Layer 6 of a small transformer language model trained on English Wikipedia (10 layers, counted from 0, width 96). Numbers have three digits each and are written without spaces.
In attention head 1, each number of a token's query is one row of weights dot the token's vector x. The head spreads its attention over the tokens so far by the softmax of query dot key.

Query weights of the head. A number n stands for (n - 500) times 0.0015.
q0: 476609770632461523521528578521619558624477618506459478513435376343598454537573562749715412491476566510669418445532481266498619514356565662473600361501432318427580480715565566412488488586544500748393515593484522338617328484375408440490569524470429685391372497445529588403539670427611410380
q1: 458477588428424607534513507471482609363474592464524619556423506552589448497549612490388511564504489521567521506575544462484450493416566501597462551620527441292470421398500512504382506516373541369528374449528593619557515472475455462566562454547485584536555435532606416540490357494641507521
q2: 417400309400598469482342463349452522375439386549553557488587670654500574409514478366452592505543506503326658554396604592612465406528566321505458577448596681486464505297381431533500459329513587327589548309554584632466559508546527551576554564527569350596611529543457585622500416563450539430
q3: 523525316546519465446547569522424362474425426358447401424521569473465630453459444317460463574573590373400497459432481569521478524551349453505494446457532702665504532431542433445414516544589574456567546548520551575356599500496474514491428465555435462531554487535581541521608505566424506579
q4: 467615563571381535591474547570523400528623528504369340459497462417564528534418494356585485472526619481491511573535523516361459552402520457479557460464516568553526617637534447413479506658569632543486489608475486441325528487479491476463429435562461554516486455546325497406503637548449395594
q5: 649513684540404553640523593528499539591429669340478536547391254348585373457486660572724459379492435584687391393557375393268470533605540663375601441509447266350621456604585647445479384684311308583478496472523533611617487502422445512489584498458544647454442423397452374371516416413524407377
q6: 505384355342614560436491503376493605468454639505407675538584561618522399545642286391410598499318447499397570628449554649655570456580478396467444542551406463561438295423426443619542488292574415379571468392561397531594428558380504448661518586487563347531600401561582557528599397537443504648
q7: 519616682560435585565530406589471479519434567449477336437473466476498607502490429491444446509605541568577524511587509551502423589414529555433426374452496463580545380587691466563460455585510451641437377604488542333487519499333295480406505398451296520389467473559492525375519462518490474473
q8: 326288215368547553334454548429441613451560397536400660555628596484570465600477430428604569621370607343457637589298420654490554439448591309515379328402516735604408606390392297579543404432491682290593597356495423619600504630481586450771600463502559350474591606449518555552534400401497426602
q9: 490624570560488547530420373443445344562615275521581371363484515533547546571479517503378561471560507495359522516468507676456328507322429418580476495506528606584419554553370444528337458489617590463426386499393469408358569567540493481416470527538408580563483531531380575393442462503483510435
q10: 562538755485464714606302483525460578442328511522338436621501600449379637497491458579619302340657280540642383544567677392437465596474589854775492553363505391350502382463509492318530406387512536518528428472442584169436489462556512494411444477355326530566559476580482495468451684561364536329
q11: 539572606679549747370778300523536630706302533546445536429460396465748462458627442651434462528530507442597445407487464487527625392375492672531638490449453458428480349665518486609488616617518652582435593523353437547633383440386464434491472533447457568461463528483472547491561526386392522607
q12: 546481595422547551525442524486507552378453439508537547544418546477470553489498573497597447519473431501539580623500611460491511552451425539542507534442434411457522399445508473452515591418562529512481466507456482497387540437571521452485495439539439484588460526486486497523480564560501573416
q13: 559830975479717393869530553694420192406421377430853296437404416574459711601400714456391238275832474635648465518456312506272269732407120676586492381352313398686740509659618404335515605706506321706144252687446723428181534263591425414318208313815372670333387550441748343232620587526388413304
q14: 709407657357513539508419394537388564728342555401593607279570509487581646507700495478511515582626601384354464561343618601509342591656489460427484490446528453415396329402467493513507418618590491374647617418576529535411577524380372594572598584475731396399778512512699290544624212545413416449
q15: 622596686518437601459296469511480360485482530500581600483638568668495454482613579579405523343555482519452455490460536514436556349573429351465597536540557384595678408420684394416522430614564598440366520544564356626556434574558451553675471593690502384566668476536543450499776700530542383514
q16: 751549549383402462605365577400345410527353379467485677451469540460341724474429439430440505502479487467456646475580446542370600421432362222646519603543559526478520451315598552386533579391576679419481560510362436624428515353596638492706619491649666297502629584498466331471777672632634325433
q17: 281567458541422320688493455467550481534606509521604579563379760380602296652689558604373544735463472594506463437656428369542383518599503463348445391593579741478425498496431586495351534399394513715509525589521477459457561677570415586422599585675331563554377573725477692575298641575598485460
q18: 390546655578466469452740500475668416617312501575515581512707503463463423546498471544498486554452413565408484632653536672565411467629583406568544559432433504448528626359520461592451635381394343488475672469381606545607618371658534371479435220327553596452434453462678445478506243355760469572
q19: 515389419419511408493343440613405429535457290478437945382451486398476644536290318430641380486502576405437430695436483429553467422385526337465589511546561596660466426362589419408514550618497541378633570420434469303503636574631425455489454346473569393553649430354488472682577448543447688405
q20: 531569537350413499540381599412431600288278425522671578416696474638402447393456645342585589549429581552453412521550569565430474449536546382643407586601488485389315569423603450396553455446447604388539644639434581472526613461639663484561577427756246574567663479551731490388482632603465491450
q21: 514708547435358512480540380579536485646398570506506597503592301521571474524446268632519549320711506517465513439341554533361509445371579300501588475506656619557459402464606591444685544606673528433683459537640399448574315622402618489549437556620499439380533558199395505435614528313486427417
q22: 653595286503498397586460508373393531575558606502470605504624648244722488568505401457706419287524518489454427409432421523585441408743457685644574627456712329518533272505441331451541419766682552460538371403492367655674514508474570554620501517504623503364516622521532469503636472353354402483
q23: 325394593585331464407327450510392529497448403662572598596566594445487545435351442469619479452328508551512595693274519467512545480569535552460446449563368522737409538581461481460310504465550581449493424813418471389673429718578369459504547424499316555713376376620599483383392612585605590476
q24: 569611515471475533555302434541460599608462618499547390278519348491505509610509404508544411477588484541462365470628628430534531453406546432234642377617586583479499621399621426365571343574489531476420458594394632307446389676468341441498428498426437461501584488433366564599746512498477552467
q25: 492623544385400348396526408558475574533522276517519273482505411535694576541491565379547554476312542490564631604568598492490315488544423461573462591442516383650404685552558376551610692636536761586426529602636475358446439635693409492485364397469478502354502485523436588360500566384503495570
q26: 338605495631564553591803407615352483653326573489472564493388596211486604317666472554581687540469398462580678328418489315488467625442565618509493503463424271641560466425478600471651517422542468525313678399525467514609564553427505455479690698450430536351624644475446553410341358413549513379
q27: 549542659385293576486358439493368602461448213472672445447505614388427776456416484406353428340377774508496414454343511403332544543662521292448430457516502509499439441326525477502602743440559578438500387504665538588531374444571571736529315512586529324411594322679453558433591580616499328679
q28: 522530629406401268415399395412400588474709621417478570369619439649450650519385539507515482458419672549381533605247577604343457561549402378444403459485530350323685418389619569324533479396429536495364477423618458495443536458407374595523270474525709516614598567472454383638761608496578530400
q29: 530471537375504579599646571550425611415491659433576447421471393621567376554569433695663596331477550576603438344439391609312499451718419308387532449533534310264582485735653488708494426525524350492405480389647461559809545462381548550725583574615586550361643369582542538555782699517449409606
q30: 581367522419369503502521602434447707471631576476440535493560460213430388655615515628691415350563474568560330511414510381523619429658466570340543438577375416403571367807467581431518407538540653631587473308701377414622483260429300700454627496514429537603480492554420533450437593495410319503
q31: 488449453489528492626466478513379629492693457567696515424438479374546582545545544396313574578455522495453699554392509469667250321393582616415469499540514708534680559476451576671403588449392468513461577464564592305442618513395679550455438469578524300429671492559547651634392480505479493464

Each question shows a short text with each token's key, already scaled and adjusted for position as the last token sees it. A number n stands for (n - 500) times 0.0037.

Then comes the last token's vector x. A number n stands for (n - 500) times 0.011.

0 "===": 503397626516668467525719459773539263973550531572541499473488520558478499577491471544528546469568
1 "E": 609562531556586497541621438670511362863492527504460595538460526558456523573542360539502606531534
2 "pisode": 514556515594605529504611413639640325839554527549559616471470607546449518538478436588458522463590
3 " ": 413520511513527553567555462635574346864499561502474503537470557560474522518532545549501457417483
4 "10": 471490464510486486562577409603609471737531565507539485524457506495526483411492499598466452443491
5 "===\n\n": 470493495585600524394661440736590375842614472581549529491517548541512539538522488568547508475553
6 "-": 463472455546577545401643421718570324891571502592550505476543501635495531591508521545557491466562
7 " First": 552475399509584570473643376630649362840557462593607534469498554573512521481503480636506519497578
8 " call": 556530430517567562450578438632675346706582449619569538465469594669491558507538427669560525469536
x: 490544481432591581634522513498540446544420553539591464461534469496483438589424571395545491483535505511385409533517361449513466546498421530564494527399450494458447563554583425403507534500434441526382464467530466507489482533484445526592532268588548469495507562444442363587531583362394481411
Which token does the last token look at most, and with what share of its attention? 5 "===\n\n", with about 40%

0 "ville": 508446540478518465533569434602645401629591468532501562504450548481521522446571487558488547424587
1 " sh": 627518568500606528512577471584546450740538524480434488542459498522437614464566489583638424508505
2 "ield": 544511538496555524524540439529630402637544457505439545510474552491411575509601399582516468446560
3 " is": 481533499519537500453579442645604382778558466539489508559536524537539482541536424480496442465581
4 " pr": 389499501591608589526639449667570415859518487501456503534469577510448588446571506531545485497570
5 "ou": 427478444556536515513538439573547450697518497495487510550508556525430514501599470434513485467520
6 "d": 518391391532564577515605438605564439819489496531419564458381540494456509486578459512495504516497
7 "ly": 506451487498543505458529443578607427750540521539525550549510537547546473524601450508530428476530
8 " dis": 572559397498580598476614463579574473738501471500485441602450534599460545525580418513551494518502
x: 583469601489571508661422406536547370482441555469602511497606492469530531594414541503552544347438483541539543605535558505506508353491439486492485465542474567539455471432412430384578528546530321468554542553568520455501514460480547520512423431492526453456503460517561470520499431523472435436
To which token does the last token give the most attention? 3 " is"

0 "illa": 526476505474512466515524461579653409589602439559508569531413560523496556489574460574494513473573
1 " near": 551471566509594494479644433652585370777573448539458572529466523507473563529568422536517509456580
2 "by": 572532527555582509512602420623596400797531512509519543521458540483500467550561440513521502508601
3 ",": 518547517557575515454642442676564407810570500561479495481483462552500524522516494510544510497595
4 " consist": 446496500550585527469619438698579407830552485543493556519531569507442561512615489572511399446584
5 "ent": 444483509548544523515584435636586411779524540532538563513502612479446529469578419539529431545523
6 " with": 489455478518547541435614412658590372748580474550508546511505508550505517503528483505528493473578
7 " the": 521464446493537580419601432667567348770593467560513478469504497538506493501542489501533540470625
8 " village": 533512480514500559457513467600651328628581464575521546495450566571451551492572400665532565474631
x: 503503654555503481533507484486575406589435580389722514440504496590509488541511417447491446411513504513449471512522449539489470549579489477484439532455423534441456520468536471457552550474515516495377444489460521499424464524524517541498497464640602519542460552526461537471469522485483571521
To which token does the last token give the most attention? 8 " village"

0 " Roman": 567450569492572490571577447603595432705560459486474573517417492530472515464572517559471471515609
1 " Pl": 581563511522548504521552454658478468701496547489447572566495417505475527470581508526519407520547
2 "ant": 551562540568537481543575446567626456713499530505469576494460493485464494483568451548500449585528
3 "ation": 477536499523534488486544448571614388623567485555529583495474512515474537547566435583510473517561
4 ",": 493531497541554525432620430669560390787590498567502508485502475553483525527504496511537494493599
5 " O": 480391448542550565498602437671512414803508460439410580576492469521465527521535455464461526489575
6 "ul": 538408429525534546507608423667578409825513441506456609504437493566511516486564448463474526478470
7 "ston": 535481465502496488542570409554630437631557525517550568501452547516518437423568510543528513514552
8 " Mo": 560597423447567575475607437593563397678531506538498574511454514587518489477528531485558572534545
x: 547642641551605448685512483487424434464495566493491459482508511545459477466460516489514525454586462494546608556525239449507551521411505424408522481384538537428476455530547508574536432456516403468467648526614571447447494561459458485475455437498419490414445546419514495465480449546485483366
Which two tokens does the last token look at most, in order? 4 ",", 8 " Mo"

0 "ian": 533431578494574489526595449604602350755575475501476540534421502471471515487566466568522466476604
1 "\n": 521471579522583461433668486736562374840585471575539505476516510555527518548511479517532487486594
2 "-": 544502539539556486449635449693562338840553499581533485486572458613536487567501506505564505507571
3 " B": 380563481564522504517570443634568435736497483550528504555496505543520463526443494503501572535556
4 "ott": 393506446560523494485551435599641425725521518545527547551469552557537426456539489570533577568537
5 "om": 430460462526516458497510457588579444684524482536549554467509495576565437489541478511550590578492
6 " two": 496475442524537526511617417592648439757569508564582494484503567497522480432530466549510519460545
7 ":": 484518496497536528472593407633626383810537481590520603505522519607500519510517493587515502503541
8 " T": 535633436458512551513620431637560459759496458502505573530472431572509497454449521545548549522534
x: 435447702349457493769506510568497394493500548528479530461471456494499498405484488542465500525598472520574496530531158428518467547522477591492541481445456437563509554527477413414522550501547429524471449515559624497495522482483535508551493563495544480519476462435524504423509495504497491380
To which token does the last token give the most attention? 6 " two"

0 "op": 523432537528514507515524461524532436636493462471490549515509439508506492483564501495527484573504
1 "old": 556488525537509478519552419565630429702516521528488527485482528519493524476564483586537466526524
2 " ar": 542620578565609484534632501627545444785513515506486464540514498573478560488584528515528480521478
3 "g": 461602537578570516499572466587546458732492442516453498577482555484519542535598459525521472515474
4 "ue": 433511480524544495487564451558612448684550493500520546527440543483417502545581425524587465536574
5 " over": 372435447575586564480654411601586408766536465466444554556474513511442575522515442524527497495589
6 " who": 528414452533612546470632439608644452757527511574493523530463524563542544547616500532494510516593
7 " will": 566507437495581604458608448592582428723541438525500517534473532509446556539597462556547428383562
8 " s": 572605410498610603455621471664552470794494461502431497564455525513530588525552492466495474504527
x: 510517739411485477654471490465526461477424442568494567479493472505553496534421469563540394483473483482468530510488523525526413492482400425540543435499494492531621461471386494401451530484526325479515515598597513462543487472532592448440424399530501491450496446432549411559433538424467557492
Which token does the last token look at most, and with what share of its attention? 7 " will", with about 50%

0 " do": 546445551515579453501584464553594422640539447495464522483468479534511557493557478496486428462556
1 "or": 636492555554579482516581498619537443797502497478475576466458495463446532565590499474558448530483
2 ".": 559488555520574498434646436695580360796596474571516525482519492548493560527496502507481500464578
3 " Sch": 381608509597584528499613426675597422767547503488524531598458486505559510444485525577537493557505
4 "ani": 386531473583545495505592431610619423664575498536530541538406507552544475456505524533480511505586
5 " and": 479498467522547534426581450666550391787573508566541515493500471544535476512519534480534492493588
6 " Res": 573401418541605560470623430679563413789493504530506535554379535538504510532500524495505516549518
7 "i": 600496402479520528520584419625568406735539512537485563498421493484520512547496444512499521500551
8 "'s": 525541447440543586460604437621596335718566463561528509490455490499542452456545457529518546463608
x: 509451597517485514456496491549465458426508482506732428480563497496519498504443529508511449536553505459535550561456548520405489566554442491502511498490490485502480455551502485561512587465456478520385504546537494526425526532514499495503511582707533512427409430481511509486542477585515494532
Which token does the last token look at most, and with what share of its attention? 2 ".", with about 30%

0 "any": 505444525482537475531552455582649417692541482534496550436440508556507484471548470544511518565572
1 "a": 549482533513513443520544467566661428630577434570516546467439516516522508470530452542539588516570
2 " |": 540486523513550510440606441667565356755596498587542531473524505567497500544489504511499487454605
3 " ": 456512512542533525568599480662606357901497484478475535484465543516475498459456524483534481449505
4 " |": 493520471540555528464608426660594426845551528566561556507526542557448482532472492519498462464589
5 " ": 516458475540533540553624460674621387938503489468485528492477564508439510472454512501538453443522
6 " |": 514475433506556563472611415638603442867531538535556586532542540548428499531481485540487439477584
7 " ": 541536456512514558538624453658616387922505480446466535503485552501429532482464511504511431443531
8 " |": 520536446452530590460606410621596444869528539516539594545547529538419509538486486538476424477587
x: 479554353507480492527496528519534429363575460550701499531514499479468517515476473544534438536490505509565472511534327495501520450504431583535518497453446493587500513525459463403520560581525511519463442511499438488617513480520475511485547454691487504529495544481475481403428523526485540432
Which token does the last token look at most, and with what share of its attention? 2 " |", with about 30%

0 "-": 486468556490559457473653467678564351838547485553496517495533471598505521593504529504544498480567
1 " Qu": 579592515566527482510550493679545448767502516605528472541482511573523548528521477521597510534513
2 "it": 520600472593527490506583457634574443774467527501480586485498460493517418468500456496512527574510
3 ":": 534516521519562500449628424679589365789582475583515543493514506571515527539504506536504484466582
4 " Li": 395495483588553535532628398635617411752569485555511579473438527565558527472513495549467565465603
5 "u": 434410421526541500509583442641623427735557455519542591455414506577540512424495500464507534481537
6 " W": 637395417435575526495620446632556449726487521483449603481466432545556456438464523467529542518610
7 "en": 628487408450516555535597419585592438809509476437522566460447494502545464465491496471495505550511
8 " J": 507597496449536522501600431639568456670532488576487580493373474621530477437504515523498514492520
x: 527475593488572400704481527550500486548482462529539421444401532451467474427419478510509562480613473607557530564501083432462517519513385503528460452401480533494493488479555525492520575467511462569474424542539609484519599585533495472495611441483506557426507422407516498541473537527468516492
Which token does the last token look at most, and with what share of its attention? 3 ":", with about 30%

0 " father": 524426561469591477519599446621645389743591510540506575489459613529439586475602438636545460419567
1 ".": 523444561491575484446652439697581370790598482566514535486520496551485568521499504512481497457574
2 " At": 540552512569565485471622430676565394857539408528549525484535445572485478509476456492547514518528
3 " or": 476586508598584544472608480685546417819506552513496506515516483570548479516527511522523535554534
4 "che": 373520432589575517496600432600587431801535529535556549504442571520523494517538516504449557543528
5 "stra": 437469459533541526475555435598552400707560513534500630515468511488507558478580442496499514486531
6 " re": 528434420555588574473615495603526477759537455494430512530449513557425581534539431479508457453505
7 "he": 634457417482562587454612451567559441785505481516480572554446551530492544583648502529538504483493
8 "ars": 567533431482597558455582444634590459731539503543491562524489513498523541550588449488535468472475
x: 434515540558429468604519527470535468532428491501673555504487472536412536588413566504611479543544532422584524558423491561526412541503380428508505484425474569572600475563574508367454512461587447378628477495446466486557590485483437463475406539589501571454446531512550445602481489459485529458
Which token does the last token look at most, and with what share of its attention? 1 ".", with about 40%

0 " the": 489460548511579502477613469670556325755587472574522478462503501551501491504533486522543556470628
1 " k": 577526566541572502498581520675567374716531460589471486557450491593487572438510465597565583531543
2 "ing": 522544493539531480492568484610623401711536452606532559464431492541490503477529437570550582537503
3 ",": 497530492572566521476628454643577416810539507563460523469477464566467525502506471521557552544574
4 " to": 434527467557560524484612427615559415766548472531545535528492497574479508515494480495506502450540
5 " car": 443426489552587531511593467575590454705555465476501550549444548541396543511562475535560474512547
6 "ry": 467486483487573517462565452618588435744548506527504558492428556552497458493607437495506461509528
7 " out": 610447408498592559449601422602584456765537455479490564568500547520459552493545411526567516529509
8 " any": 572503405484536612445614423619604406745561460511527497488520543522483538499590477558558480511609
x: 440497614468524515438506518439545480498529556559745491562548521531509583489485487484519539440508470503501499526421490450554542417498446489508474530381429432509489514529532432485527530506453396533452471481586390521388447501519566476538487450603494476509448523467539428531482464459574406466
Which two tokens does the last token look at most, in order? 1 " k", 0 " the"

0 " is": 512474515502531482459594452674602373795566470552503511542543535536549490542539440487496448459588
1 " within": 535457556510566505479630432684566360842579488560542510489524515539487527528507476519538495494566
2 " the": 544510524549576531461616454669561332780588468568519478466508497541508499503528485505535544470620
3 " How": 447603481575593511515588395618624397741522485536542577464483523630544491461542506553524555579571
4 "ard": 436530460545526507531558408627639428763512421531527572428400514540499453436512476504462554580526
5 "ian": 425459439564551527533597417607625374722558500510515559486396494519513470450521516559493533530585
6 " Hill": 535458462489502522512529397572638398586562490524537554501460519596467467461574498652521560468583
7 "s": 553516483469544502495535424641631399704551460582543542460434505494562503479540467550521518564495
8 " Area": 491506531504507504488503421594671391591572497572544561526467545572472494453551470614522525522585
x: 575576606447440456534503486500482371572461480463676504407516574557424515518530353384501611419497526454496465474521290502459429553550482495417445387417526502453457501449507540569493488529468472533428478491484511507443509540577498477430537457620512537476440549514512453388399512505500562566
To which token does the last token give the most attention? 6 " Hill"

0 " Sch": 647390591513580467543610442656595451727531502452482551597447451489544533420509545580505467551521
1 "ani": 607495554524529463520572445592625431626574495516499544535414487550525500456529513549467481482603
2 " her": 546541531552608482476612467634597374763566456542508497495490498551498519472605450569553488438642
3 " c": 398607522590597509497608508669542418799502498547449448521441465575522524502531509535580477527558
4 "ard": 406519481575548515513574459576623467757476450542464518521408517515444501536610371582506512536541
5 ",": 466480455547571549446629448667580422835562484541440503466464440555488511497516490518534500528620
6 " Res": 581392410543604579473636426684562432824484513510488536564377536529486515537512527503494499548531
7 "i": 602498404472513536513584409633581416750546522524481575510417512482506515534505454522500509489560
8 " ent": 635591340456566631504658412563553414761525536464456535510453515489450589434521453498560429498538
x: 570567634497505371558536561495451381510467488672567433500507478495487532525379438421454448573601475508565555583518700500500526447579445537493527489500352517518574515511491432411562516423427417450545544514466481508473494411475443488478441392511505430440487419522548598629504496562480489321
To which token does the last token give the most attention? 2 " her"

0 " one": 508449571474568491539572446603601378699573441523505479509512561489450552454610417571514488447597
1 " of": 540471551521573493469636428690569364794576484571518517489491496532523515518515475523559518506578
2 " the": 539516524547578528471613452663559347755585478555509483472505499525501489492544491509532549470631
3 " ro": 456653574607596539495597460557551417662555493529452502579424517506463591492587480639556565471522
4 "of": 480512517543524519499509462536609404596573468559495569501502565551461561517612414583532548504522
5 " int": 478447485573516562521537432595547400660548456544475534525450515484460546511519450565507483477516
6 "ers": 530431468544550535484566442623653455704531504560501543520450534521519547525630468588471466517465
7 "ect": 554493476502501549487541458578567389695536566540495567527450554512453528501567457504578448519470
8 "ions": 487520497507517523501519434602648428679565498562543574525465552502467543539601441549509469482520
x: 474520585527500521480455510513510452585437484483716518393558505545415539584503538438536578506523500510567433562537347492475384545519481537477495433349443526550617447501570516453483523460522535398570469506472480454512513479488436502557523499617500589480530526493435433373444464597551582507
To which token does the last token give the most attention? 1 " of"

0 " T": 626440556516556446574586486611548496648491472487466557538469419573487535460536540563546498528538
1 "any": 576468534492562452548579461568626498674514498490465558449452483561525474473590516530479474587564
2 "a": 565550528549549428532578478572636450652548452574500535478431507537539487487547487513529585504555
3 " Z": 402557456551541501525583452645574469623515478509473599534400409571515469453470494546525531545524
4 "y": 381500439535549483516589440572576537726492499472466607490465403515483463471540505529473481601554
5 "\n\n": 463497493573585539386644447732585357837619494591533508485529539545509537538517478547558504474569
6 "===": 478408372546613647442704417736545276936548529549543513475478494553471465544472492534511548477548
7 "E": 620542447456546558476616425660511388828497522507461579534446481556466489568529368544514626543544
8 "pisode": 516554440420522604446592402626658324835558523567575605463483612547457508562459428610474536481603
x: 580645624546546536461486612458475370550505524520614488415530458435527491463530438449523440544526551535485468582585426554540432544494456604520544521530454472439515501605458470453564515505551474600422503519441360544612461485457403557426488412646454442551460499446477448448475547498447462463
To which token does the last token give the most attention? 6 "==="

0 " and": 481467539499556475457620471693548388778574510584537504488499486554536492534516525488531503485592
1 " O": 604543566548590485545605463679499434802483468444412567547487448542479504504535468457469531497584
2 "ul": 543583536565553498549584453657564409795489447525465595480435479591521497491571446466486533483467
3 "ston": 492545517534498489567553427565613436624540521516534551496448522524526433425578509540521513514556
4 " f": 374456478562559519531595455590565474710496563502424564518523457529530581455502470509523488534547
5 "ell": 508443434514548510499536470637581469689498476509441546463463491544517462494595436551531444512559
6 " into": 483453446524557547433621420657575383786569475555529525511504500549508508521529458512540513490564
7 " the": 528466441486536586427603436660560355781584478549501475463505485533506488497537489492537541471629
8 " h": 594630438478522585447582473658552400770525453528438509522414516587523577487514492578540524535551
x: 509523687525517408691481568579535506474437493492510539498393465592601494503397455485517403411468467478458519533494476483526505424545456500537493470527548474437534477455577514453595541504472334583464519454577569475478509528518477503522524309520599557501511489433540440381522568563583571437
Which token does the last token look at most, and with what share of its attention? 7 " the", with about 60%

0 "a": 518448505493493446513542471567650440625580455545485573485456513523512531469566454541522559489582
1 " Z": 588575490556523498535567460628568482593512474485455609546409403558500466451471494539515509533526
2 "y": 545611482566540475529588446578566530741488488458460614502460399506477457468539501519466471590553
3 " |": 528531512527552518436609433664562364764594500579537537478524495562496494537486508507505488457605
4 " ": 455474500546535534555612484656589380890489481459448543499455525511474495458471546471522469448512
5 "28": 503450414517545490559645429712599579857507494472567449554433562448495496362468486481503491517461
6 " |": 518490440496553528474587406647595457810541552558579586545535550548437522499505496558510447489563
7 " Bel": 603554422478540539492550392615565408723552424514527575530500520591516549497513425529473530581500
8 "ar": 629597407436541573501602435618560475772499488465491569514462493522458482462523475492466528574519
x: 478637527549501415587514510529484458504471520437477486471511486532411515638528528560618415437525520436566474538382206518585532597510479525587422455395497541554499585504489542478467393535455416532425475530483431532508593536519460428341453571569517464482466575555529548496543480371477543404
Which token does the last token look at most, and with what share of its attention? 3 " |", with about 40%

0 " s": 608440561497571446521565499618573474714486478492440503586517529520524597505564458517493460518528
1 "ection": 508509496491542499493527459596600377647556497536506595542495544524428554551573442563565470491570
2 " of": 540507526528556509454613431651559355742583475580533513492491487546512517527502486513553518494563
3 " cross": 483516521552580543494556445568604336690576418558502558548460603553422521515576416562594533490547
4 " r": 411493503545565539485581495643557418723498492555410506568462487535471577478554462548589502481556
5 "idge": 481498500517519510486519417568642379584581486547524572554460578512432547503603411634552515498571
6 " d": 563416469550516584516571466620540421730532475497393499496459486550450625488496489530501471462537
7 "y": 563463458511536542481576449575566469794506489496431578543493430487490528538618415527478457535522
8 "ke": 584526433507541550491543464489569419661543451504490525513441496496496549480633473539571493521510
x: 551460629592656496625523538561546524446433498507660415383508479530483566585379459563474512518576502486472484451589374541496510544496433535451454538315404515480579525527580585567538414495496504437474551500446520478429429572437433521489432436560492535481501524525603507620418463500454430529
Which two tokens does the last token look at most, in order? 2 " of", 5 "idge"

0 " Ge": 598426539491548485530555455601563424649568437480509571516463491533487509449509508538508550530552
1 " |": 519460530507555504461609440666560352776587499578543539484528506563500492540483514504486477451604
2 " F": 482684499558575503549619443664565421792495501482459609519497479521562557467482489466439467519599
3 "eng": 455610487612557504547602380574541390733527479498523635482469484537514489464507546484479529491496
4 " |": 482517484519544535490578422610570367755559528540534609513538523556469488518494513516452434449596
5 " J": 490391445512563554513629440674556405762531441548440605500372487595505508461494508505446493469553
6 "ia": 522401412518551556517606415627650441732547480484471626523388489527521462424500479521415558546561
7 " |": 513479472492528547494581407602595373753561517523528641508520520549478480472491505505436445453576
8 " Ge": 553627448468514583491585438620563410730566435473503566513449502528504495452485491493500562539541
x: 432579642610606526745394571520465507479501513548508460550428455499422468483575441532462530439494443411489532440463297487425438496482450556452507501397528504484581536520584574517577511526497417502498570578526540443347525573438534532483462409483579539410464577448515486512463499567505542408
Which token does the last token look at most, and with what share of its attention? 1 " |", with about 20%

0 " ar": 578415599488597438543629513627546460792494527511474479533520510587484548519600536526525469513509
1 "rang": 524487554509566449520546449605595395717518428557520502502467603600457487521598470547561476438486
2 "ed": 536519502510544457499583443619585387778551485554500569493465547546487548504565408521576440512521
3 " by": 512548517538566504448629438674568384760585465568520543490471496542494511524501499522533495477584
4 " Er": 352491466617601534490632425636518454802517505501474580541491442584464502474540492567502569550506
5 "ich": 380431443569556557480614432604595444709525490483457571523425521536485461440497531505439525524493
6 " W": 623370398464582551473627443652535450742489525483436579532471434529521480465461533481543572519616
7 "olf": 600454398483553539536582371574605467712515500521526558530402487577495467459510526589419495534536
8 "g": 586598455447569551475589413637571457742521472503476546530444488523570547465551515514495487538467
x: 550438578636429416678512410614410506504500564471581510353459533524490463573386395534527413523499489465567436517504329437475458511416394543503489419248500556491518464486479553490552423626481447479435448484451546551494500568503460466425495426504469568396497504472610502525504514620548453499
To which token does the last token give the most attention? 6 " W"

0 " The": 500456565513587497498625458673580341758583473574522483437484486551515488479534487543527582495628
1 " Col": 566538565510602476529576486669540342715535448583494512441470562590497529515635467605526579546552
2 "ville": 553534545535515483546560414603655401580584497568558535494439573524513461437553487601509601463575
3 " sh": 436603541560576548510575454609550420735553562534505473520434519558487567438539505612667456527499
4 "ield": 497535538524523523516509440534645361606553466573505523503467597536455559502614386633570526436540
5 " is": 481461484509532507454564431638607384768561478542500515572532538541530480526535423504509447465578
6 " pr": 560395426561572617513640443663564415853517501507466502538467579518454571443564515542554492504564
7 "ou": 548448416496536529502544435582545440705530517509499514550507576531439512500602472440533493459513
8 "d": 588563399438537597498613432604561428826499518535425569458383546493461501484577457517520510504487
x: 572471624580518409568512578444423560460440490527617448442519492419508523587325484593581552555655516600656450504523405524532587627505495469557546432406469555536489514525524487486452523491581394467401534546333466492455464561495412490403468417503463561518537475448476487596517452540489425509
To which token does the last token give the most attention? 6 " pr"

0 "The": 482454564507585499486630457677580333763586481576530480448497489549505494489538477538548582494622
1 " village": 521486520487541529462519484605632322646578469589554539493466572583445540492557395662541568474605
2 " is": 523531509519533498447582452666596367778563481561515519544543535555530479540536435518515470466592
3 " m": 452526518513516509477537484704552466815531502546488489546555532563467550516532449545517404520568
4 "ention": 515512494527569534459584426655599360814560552596595524510556622555412500511599435618572494489529
5 "ed": 471483495485513495493531431592593413794541490544506559497482545536462555469541384512564444512491
6 " in": 495433429517539560423616417689561362850574503561519531507492514560498506535482466515523517487528
7 " the": 533462434485527590420601434669563352811584472554509471467505492533495493496533486497546547477619
8 " D": 522611445467498563486583442681564440783504484547442519444447482594482535507472458568538565544550
x: 516546739488468478775493517428517466563468517499492551578399464448551527453526474594462559529619473551621506542527220505494554482578551492465574500459530473555504503529482472389553569484509432517347459497443556509473542517484485485494552379503483491519505529486501518517473555498508397458
Which token does the last token look at most, and with what share of its attention? 7 " the", with about 50%

0 "u": 559439505536481464507532470565625426611561446501496601468416460558499523447519486497514514479575
1 " Y": 595567489547555464541581487620547470688488469485447607509405434586514475477515506493487495557576
2 "i": 542596503589523472560578444587599473686521454491477567484409429525520452446473481499469527510568
3 " |": 526530509528552520445604434656567358774589492575537544477524495568493489530481511504493480457603
4 " Sh": 377430454558554558525574443614539430784511469486495530491456435581457505429488510527518473534535
5 "u": 433358391536551532514580456625605440761532422470506568485416482581486528448480493476503533527566
6 " Y": 602425447461552537523588464626542453707497469479467612506413456589524464461494503473459493562562
7 "i": 613488402443522521537601420595595458735525452492495570483413444528531434430450483483455537515548
8 " |": 525496478477512554458572414603583370776571497542530594495522503566464479490477512499466456455590
x: 443575324539453498578492500529484485378548493484748465538520516503460521475466498532505504531535475493562480472487382500455494499496370521534475553493483528481506526507534503466513531462499499549447446494466470510533523502533524509466522491680516526515481512459497450466432530538485537436
Which token does the last token look at most, and with what share of its attention? 3 " |", with about 30%